Layer 5 of a small transformer language model trained on English Wikipedia (12 layers, counted from 0, width 64). Numbers have three digits each and are written without spaces.
A neuron adds its activation times its output weights to the MLP's output. To switch it off is to set its activation to zero at one token and run the rest of the model.
A neuron's activation on a vector x is GELU(weights . x), where the dot is the dot product.

Input weights of the MLP neurons that the questions are about. A number n stands for (n - 500) times 0.0013.
n0: 561527659498562261454464431495277528457472414445670420788540729638318542950432661163821576334639647436136599507444248752276675562665570312493228372329772461510592460599750579428331415589355586
n5: 647549453476631224591644355573499567520569436582466563343362510406331404494709674315592507478583485356508549554508556533620684442700410452513292473537216610297628410649484368594565534677495299
n23: 469281399512504422594583530524616388538202703405342473423624587660767552379574608464522387557445252564499465468540322501637662625610509719506627391580420549360406571523289496425672387455586545
n32: 449652376602330424541446283742631630499243589278515514386489435534478307639636594384183531584586473391332345635769164463381577434474611666552721287799293647624604351591498400652249548729628541
n36: 602484213502486647497645527173462719504660385637399488621436520558540302343578462489442532553715426354609672559508314670581357388397663448296353515652338545524553207429645425844563564415489497
n51: 460512609277294599682273604380437375527440481678573495486265436385471557562215680788569661559585561573606430314427524525352494554548594422682576583372547270584371594387541471484618565469638388
n54: 361375453453415456666541392573505271506379528542493678520330637651675630128524346508347570682486591599547233404489544451417438546603723666535553520673564412452421527512706421517357342562514439
n55: 489514605540610617650442746392273478710797553681507530529418604634298521440370323415268553525447452544456653360602530680467593365526405430532412405603709520436506594274449634478452556329258490
n64: 043657418386445376520472423630809393653521356617591521663822375658572510422653458607594218589421410583439507470503280433505347564525505467529417399562600701481412429540566536598467462547352252
n72: 558504465594547547458413407425510405455732698570505452430496470527360552485480445339615418358495501555873470422657566826415520466537252552359504479382558452700259473420473511502472524591621631
n94: 573369465122663473398311426527223469376499651648477518583581622680725468777658679470287232538372664413328571646725522344546492532738548315392457727548224374504325465552376547514658532387464685
n96: 385598517619480354636719479484417426716581636320552484334439468458421464476474400350757453508585634565604595565569500581350406564529542433447416488697593367399572165488483361508414269527571638
n104: 586602621661337542631586475553704611632295544448569407428505564451674553585262644506496418567546354351586539567521309606323636604537429511262648448545659484515439263313409355460550413504520367
n109: 613539384681320388732451610355602781473536663387501538668488504302160339546288558434582728656547809441191538282409482570394556513416312547284616402357692432534483336635703652629708339479325225
n115: 553568433601522435521448596545533385663398479289473512383483787434563583502432472576463657353477473631603320638170466347670491696774477533532703296625624299470631369353253701471571378484337344
n116: 480514540440528502373389712553315379483581577477527239398334449539721398414661513547626431528456382520638254570485603568482627318582639403526517675628434616505292737493498361740452368465417477

Output weights of the MLP neurons that the questions are about. A number n stands for (n - 500) times 0.00055.
n0: 568403588331290028381578527509710472498511370567348356513461701354491731377624473356733452654396207588128387445450398516357708470826428584553588486491575464610663674378482562543586621638410635
n5: 284500496353646631633406496386277596502494375406549539264443551488519451495486420494494490638376507726466471602569344757370547633473504476541481633468749601646285609358565542447528343331561424
n23: 782400542702543469561608687552463365509245610295274529412515468371595535567442536310415440633408346560554309425445422444515579669374546539566435365512551518482482672507618651380562597397535652
n32: 692410428446338546508398679646552316421836283324635418539569387369593565663490522679734384447465461448724557660314293539612428436605587727786427220461283294567576505490568337439355583547303584
n36: 417365377304594362694299501525411602454358604384632295340489657386588526697540407456402735481516533549403378666607672721481552542624750493370635230642621433549121459761597632451416362446437443
n51: 566520567645423494465541540574650470331482484705335543613264438323639329583488574464692661573494322687273556489557438524464561388370534448148572664548706665380366500591470671484445497354458273
n54: 629717342628501794439457254532545489749427573655367460649452443505437538579432597624325503267486502756491523434444257556456471443425313331688697534370294475469670577403424595481494547302444634
n55: 434454544597478513603242463528404230558378452484648621655364588818611521629690609391530472446557502599416423514477540483561616645521658436328406297649531459421701536552112271463581322382541525
n64: 522286723396420484513380513533615715551315665484574628516541564545418368666516530381410562470565510576647581493346523656568629389262270599323469465537346348386672599487308339447618499552497615
n72: 306692440273458597508456536322484445558523255633667628292524478666604567360637480603469465540562527623476373664740588256410546331319740539483499368516372521531495444479571568427408511594539501
n94: 663355552141631453453675535350422401482403329649316417693531524719233440591852548790477544655305680367448559399502429658567590533615574432626546536452262480665379364609588366257433441548387475
n96: 409530546751612590490314416265401487495435530693432638484518484683423318345350550527378532607479575387598388560636427412339349552577467660416577287216667436637473519754505745513819382354421697
n104: 487353527573519536684753787533242410324560449483587382634223453427363602331369501436372474638509398422536435497471608513556639333586482577422455579586343519566644433567594586550565456576326668
n109: 394350651377557639432648564503399437525450392560597622353469783588755662303271410438311463296712317522585540280455738617698472419601498519631366860697439588262597593413402409277264623278757427
n115: 398490587510578504496656517715471669153553415597460421621520519657537476573538491398598169447613375616687392512456701276584313474200424501375402625611355674467620566625558406466575669595341321
n116: 608534490730444666396667316456452541716479424408326592428302396446314496445671425582663459403701384616485454638612486642564694339483357450490421619413727446563650392573330468275442374566668492

Each question names a token from some text and the token that comes next. It shows the vector x that enters the MLP there. A number n stands for (n - 500) times 0.0087.

Then comes g, the gradient of the next token's log-probability with respect to the MLP's output, scaled to length 1. A neuron's effect is roughly proportional to its activation times (output weights . g). A number n stands for (n - 500) times 0.00088.

" Bar", then "c"
x: 405446613493420311288651440483854572758775360723435565444129604683527395532252402682299389467175458480452382565507622536517699617293705349404559557272502531297539683606349612524502398537822639
g: 582494544550486574488529395373559383786268227413584398437747196597585467664331325347241550365478493688330403619395781422557581475533840609531620515531390684576448354555530315416876554546383487
Switching off which neuron hurts the next token most? n55

"ister", then " for"
x: 430351593512323327295608332442833695830726589595321575482302739605465369731125379597362326447229400555728307595479627654594576715209717388392463482361426549243558550598515535608467443565676611
g: 411717440770474542490425463462477546455561458676596336366691654157578449551639312422427363285573246370537597386295557271401711673483574736361722416331412390676541637623369563784679643509355387
Switching off which neuron hurts the next token most? n96

" 24", then "th"
x: 397475488421484364324687395585906581768624449643387578600184596643481351702166364702310366343233464432566311563494694499504740646284720362535499506301568488279457648681461551585406444442816537
g: 812474894427522109663484468541467480384502279611684507326575538486389488500360443533480577686614492465211389363552564397341321644533412399315441502501705563436618438488457565855486792318478655
Switching off which neuron hurts the next token most? n51

" (", then "s"
x: 435256478488515396204657379542814702862673503479484493671273619716581390613160415632340429472236475506416322581402537621546704543232769398477582638234542475203493788616440529474465419476680589
g: 582270492687333458633554299485418338413523578631647541277760562417337672309499600510492460615820425492310214584734430770319556412409558297405489502713543260363652601459549540454529647253669653
Switching off which neuron hurts the next token most? n23

"ro", then "fess"
x: 482294582445454312358843352485778570661744499602458490613260576647389285687356402614260338488229506561444258665393703672602696611247770346445594408270452436220463603688422533624593428500648624
g: 477596569347642436567536383575275294569481568655360596550566706437620437272372653924444328615638529665699285503478293552588508707277364477341601366697552393226314667740488537459280458546483438
Switching off which neuron hurts the next token most? n5

" May", then " 4"
x: 360395526521353352304767325565843622828727515582455659507233626693436493636259422648287306462199428539625428673446605553541708577276777306388652407301427434284563636702414524507396357493615603
g: 301747350463559414475605611369207248472530489432637824692604546436406255607596567578602501411712516447631336680505559673545423334404490187506647625818442188534415512560423474527511276375695495
Which neuron, switched off, raises the next token's probability most? n23

"ics", then "=="
x: 413317549375368397292615438392917684860677532500408626595298654595376283670081379596296396468284397580521366586389623675619644575281745325403632485409416551241397541651463522628544439627753610
g: 596492559663587503441322312625363520538826338551307316439385382830434461222433803559296510440775458538469591339439387516367658696638589628495431459559345614693548196416495578743608515351457356
Switching off which neuron hurts the next token most? n104

"n", then "e,"
x: 437551591515364368307731431597829695807698625554427503509263597543394354612170404602335317450218501516484278673435614614584667634265753229365480465316465442237388536677363724543515460573640729
g: 431465550427361766438641322195422449407181455583479337765470306553674523747625464506505488679417525562594457561607550730714702394360489709142258296610458451598532410379510523731419415617620448
Switching off which neuron hurts the next token most? n104

" 199", then "9"
x: 487389574383380375287570353566826634810672437559345588675252627740405365661177407668285408405170376490655373581490613591544574666297723401508680507299494471246445676711441502581440409489856471
g: 459373287460585451551472592567636933605482387481569516551449594650571551343605497507529430315369402310664295364860511482576440418444361275471330419581657632725595360180890490615348528438398576
Which neuron, switched off, raises the next token's probability most? n51

"ad", then "ow"
x: 398540552500465362310717343557891668705697439568375493389115652711416445603247328630414279509178496498647303620408701598566716510317720409366559488321536461212422576600442558595511531484763649
g: 655733379374610513278553604661336735559403655397513462518389524783249689540592460373563719589551481422644468349544398859318271526502570335293334378486656519512320603274363470504375405590813460
Switching off which neuron hurts the next token most? n116

"ain", then " |"
x: 472372561528402425333781357447829562848702442592455439499267591643480318740143325655363255578255350588583336622407596721514586682206741341342520423301477589311481575695547601595442438488669578
g: 378573582512610482387510441443683429845484662468450701533443372400627224643331201441460635400255521499527600631427827700479553288489216555550554540300496336654443619668771325667457491344551319
Which neuron, switched off, raises the next token's probability most? n104

" And", then "rew"
x: 388434517434288320360693338462896629757737382556439595546181684702488443565271386641314399442193482551616355527537535651566558639349736343367577528317507443291585627696324611557461339426787725
g: 456772583468171403556598545560383641025415451576436500765396583468427413446658473516648655568477658542559484543607387587557406627569301297740803485292494784443474323512209569499419485354419541
Switching off which neuron hurts the next token most? n54

"ics", then " as"
x: 467352564360397407282558352340896682833708507495380636581331691585371228688068358625318355436300384629515397595411631666637602550261736351389591540367433510285435608664539608626523433591725599
g: 553614386453359355628567285596371497485209721577630613360336481456654477705470492533681310487303349364461574401389886590597327806582384551479571432246271278690377584656541711598500490464530679
Switching off which neuron hurts the next token most? n36

" 4", then " "
x: 497419472457530355267693366562896646711661454605458637633163577644488338655162369681384462473205408467515325575454612454428753630277772393562561513292599436267372647622382536545428457463809588
g: 465238271661429521452429637797416503351804267517587346540607640429457496566605423505389459470580655296427475503774609521599641348472419305414312512932753544515366507478586621205400412577600362
Switching off which neuron hurts the next token most? n51

" F", then "in"
x: 404432564496475337289649528524880529752729468628416527605173767674391445636171376635318387529313347477473398669389607552434633617270734328411544467268563468215648764655341543508480386528753560
g: 434450535794472600356429314461577519809592564617837334437436484117329507759585239479569286675459564575531429402334680486462387346387788487665472425551561203508585657558437669462352547493502443
Which neuron, switched off, raises the next token's probability most? n104

" 202", then "2"
x: 485416589439453388252527332536879614832665505580354515596279672699482264697154383641359314444196321633521509585461586567523682722300741460505579401290475457288520718705394459540467314495740490
g: 253437586713312620626538581579497656321505469696334520532550554395736526605597045302432584390230400787555651690515317573382362391579380376446339609394514721494604385685390362735520481490575575
Which neuron, switched off, raises the next token's probability most? n23

"we", then "al"
x: 475448572469428302353669569484823581792706565541392399572291626609337339695174392635344262421223467496486295635436710607504659746252719301365562552344462488242543469665336686619598394530780551
g: 695402684504308375331366409295487561455501342328447307346605802401504565534531505740654266447652499381557700441666553738774458632230615446534525274860354260488455613488471453549506652486396593
Which two neurons, each switched off alone, lower its probability most, in order? n109, n115

" |", then "\n"
x: 493318462567543415264723439669831676723664378579519529656271644622474262668201424634315449359222427504598331653466632582490708520204740330391662450278572462222319593657347616473494405564794559
g: 480562416665682655335319312550567547573600420519233142692393457687442381484514600534611221433649283350529442487539367573612545656131220636583717345595473571331690492470447664648608566681482592
Which two neurons, each switched off alone, lower its probability most, in order? n36, n109

" s", then "en"
x: 499393493467515287210715507430816688687818495524483503645311682619548386679223406606272475411323344587375356559520636462428698582372718396430698536205459445179425750601273602505372546491790631
g: 334371479353728497414418343299503552591576310759129472637430606489660645393388599705629350613590420184701241393352620530663462521668500401424359447741443457436527541535517739723366467598721436
Switching off which neuron hurts the next token most? n94

" dire", then "ctor"
x: 394394445416290445307758390414840570861758464590458525621417687706396329650208294599260323426150512583470316497511621571571667663239633363470684528334437515349587695727319536607412399524697596
g: 051299544458245528453365465570268542766572295680474301423443388352333561485487627382435571598259380561645726637373599576749498566483601712461558515381481660670680568556356453330555564764637488
Switching off which neuron hurts the next token most? n64

"f", then ");"
x: 509438535586437332228695602564836464686794541666410547681136701635340448612157403639352432385316300553495287699452582511622697637257677422420583494252492405246487627600400519530473482462722585
g: 398440450394569463769459302569768538464331487761440558496448447423613420830743498365415481492324277631672501496495708364558476416419586512659486622115259669634379464289536415403821649550382405
Which neuron, switched off, raises the next token's probability most? n55

"c", then "us"
x: 472495600424401334225791488625975572678702478450427473598197640648388424561133319631296330441186408563548377681380572667529589502377704416419590492404509435237524579658472439577533458579706710
g: 537646396712440495741398509286520254371736659268680647431354445442545363515556678384593379604580520463447098623534804476421295454409638331688518334561344415443716518503398510597354693771521440
Which two neurons, each switched off alone, lower its probability most, in order? n104, n5

" ne", then "xt"
x: 362403503547531347264671432506850599706728456576455430689324666611388357686343331652282332453252392694418310511465667607481567609316709404348655475257549450210476737603203509663494342664802682
g: 423411733573601762558421513481430305446522190474520499855417483465506346458617532357253485429511709671565460429396629655587547493679678453766660666191352517448585294642587173230536461430441496
Which two neurons, each switched off alone, lower its probability most, in order? n0, n51

"\"", then "."
x: 459361457508376351153567449504948671903678468540481644539250651600460223712229421582350403449391428504502370641395676614656721643152593295500592540276482505269467678598495638529520399529581538
g: 584459626154554444590615313241361404612496481621793577443534698302155688591511499421684330446421326493524398426620750441496597599549447510516604390585499351592580805208728539581356547322357614
Which neuron, switched off, raises the next token's probability most? n0

"ec", then "ur"
x: 467340530417389348194752432455794535795771489569499486647146658641443338692112408535348469491292365654593370666484609588512631585332749367477610424393483494174504610678391408536485557501635723
g: 388339531559685631540324658601810466451482784545681478390488465646526408457784501506624878478549485455388483321292695609504328269445683635485417455433061350557358671543385327407484500458415447
Switching off which neuron hurts the next token most? n55

"o", then "or"
x: 392434605440427338346637455465822611807798473528324513593211680602425285682242467594357353547187439591439426661331685621527631604176706432457494520287448484171423576672482537657559373582659690
g: 527556499632595425358608325551291564381515597597466450521521744447442613397480553755600179539433553529432510601560187639692562473409364434360623305889630263216449563550429483735173603377572676
Switching off which neuron hurts the next token most? n72

" to", then " c"
x: 437349481510469302381747417487880643776725496574540584601341685592379345666212402613362315372203422551523247499463689616601651593253758218405682646298461497246560588672258635542504476459571610
g: 772703523430639356495375617352242459565547359626507624503462502596156396327370611732434384564731682260461435359435364416566780592239336518572692462569751323361545471547494583637302610448716512
Switching off which neuron hurts the next token most? n36

" (", then "A"
x: 428242500472485414233682434490814754856652511470512475654266596668576363573149468651322423464283485515383331563388595666595712608220772330417567612256548484164550773632481486473490406519642542
g: 241308754458538192601356576647506761409368340556420644790523425685441559542289577689507518463391596430672588450591344502285351501499589607602217490400623501785369562570302570395646448744377320
Which neuron, switched off, raises the next token's probability most? n23

"il", then "le,"
x: 476489553502411349394694406517824670748783538575516519450127528669420407725148247591303433450203397522536378678364573686596714639263717309286517556424530482217504603596405481578524496496682618
g: 618604494352528409379653468490152410320626474368584457509624527655488501446210728789586413588636655575315508623436261759618650690404200425405733472688723390387455500569294595577389340421360500
Which neuron, switched off, raises the next token's probability most? n72

"9", then "5"
x: 529426552416444350353627401610915571748681505548360562716232596633413312745233381693295371468242441445543299557462610652538674655176670355500564433221458506299382629768548515595453492461746478
g: 499434693541436532408531414391541455423247963663391203576191618577526603647613691607461428656452343299310323340460602452412625593603664768347578355299427419697532464487579497549452442633694347
Switching off which neuron hurts the next token most? n51

"eter", then " Q"
x: 442385678433397326261747486465804557833768538566467576606173650646425357657230345561313210449260370522586425594401617710590561615256642398389562395290403528243459545746566571580502476617716611
g: 348386305692793563708324722526572531573384383546483429460472582481700551665617209253520868473523364536549507672437407456354699419464667383505328573364276665741473268525666582274530383448355489
Switching off which neuron hurts the next token most? n72

" m", then ";"
x: 451413554500603307214618513566843639784752548506410544621241712646458296665286339609318339381266388393479310607471546568506582553327658444462579523260501513157487833607363553531425587527888564
g: 524547506306766324541697402585537456487494739462404541635577408451240381424163681612624452439669475718703594476521458626531644430305314391673756423695426302535256416656442637209355322623445569
Switching off which neuron hurts the next token most? n116

"le,", then " Sp"
x: 448388565591446422299712496438847671878712499553486630613294606692435392629175349589324310397178445555536315478361554629603690612278661345334481624328405468194409566725463667552520282576706601
g: 571389311514473461515680770569449408276538672267629820131435602533673510457471362475621621691572566568508629362666429668470286492684390503535357411530749731479348507390563462162319548490279455
Which two neurons, each switched off alone, lower its probability most, in order? n109, n23

" N", then "ass"
x: 460393585485509380244610484576838599808774435538382418620256652687456428577226339622328368495238407536489374595538572537360593560259722305431629493275477466236626771709296667499465333600839589
g: 515558594781420506468656408535561389288577654553749477344535703354694312326688310310574680493608155277464441700403557444494486523523612582218477470642361361251555565427612312433599744389722582
Switching off which neuron hurts the next token most? n94

" in", then " W"
x: 397313473624471380384710378476911567757744451656504556591331734615486296669176361651284273390199423539515295488437578553565672529336811401408581583332423477196569769656432566515419457512623608
g: 606422490604637251377432532467258469399644580506355573555564693689460352409301644691506434688508759463610359399533389698442383370302305427470451393955696614331526641668384515404413365793344502
Switching off which neuron hurts the next token most? n64

" under", then "to"
x: 395315495505489366265817459440870562750697443638469612638339663646516352732172356665276276422277447482497273537475613579603626589367735362399654576247443576195640672590362654511385472433668554
g: 469325519542230457614455223437540509660544265245543306512502192372681691626478585482431433714590630651222441504765647648431663424704711448560523475308704339644526441405440442568725346376462655
Which two neurons, each switched off alone, lower its probability most, in order? n55, n109

" m", then "ember"
x: 443333552518528316244678554556810657799764540538428521607209705642459310659293402652276340352300381443470321561456586561483561573360675455352662489275549472153506834588400507525408553556883568
g: 289104440690451404232676486548440634762514565710408396560614601463645441409462486469423462369491576444752557386787491528777372354670520646556396547415192512561654346574595428287516374763439338
Which neuron, switched off, raises the next token's probability most? n23

"en", then "av"
x: 427434578502483303313847320491767530797763601553407485487126642719515429713193347527383371500218525561590404655420604495610674524228685443393560491269463549246309607581490524596395526554696657
g: 882462255579440522720319516549468519504381615322720265558477498686529529342463483487625532722552506706327539368627478365173681378402382286510657493397637165351480440610370623769544653485504572
Switching off which neuron hurts the next token most? n54

"erson", then " j"
x: 439294629454442336215725379503841511862749559570459613466220638542466348653239450607242356411294422490620420553337700663697621677247696297365585471372365583226502586718442486553518542513697586
g: 270475355595538654781607642328611468471508676586516688485478353549194530699551313256518483466335266647677463619365343457410553262449375526582497725195572759471634548543783676390599429425368412
Switching off which neuron hurts the next token most? n5

" |", then " V"
x: 467300452552524404238674446590848732793632399583480519610316661624457216638180472548369436365247488543572344674430695616538730535255711260384546470302578488178391607715395663475466333569747572
g: 597239412484544181801526683442497603575651562527547456320625623790535504492739547442437469590469703320373286150551609547349471205560453484378266641502385459565525441724337588487382495720423710
Switching off which neuron hurts the next token most? n104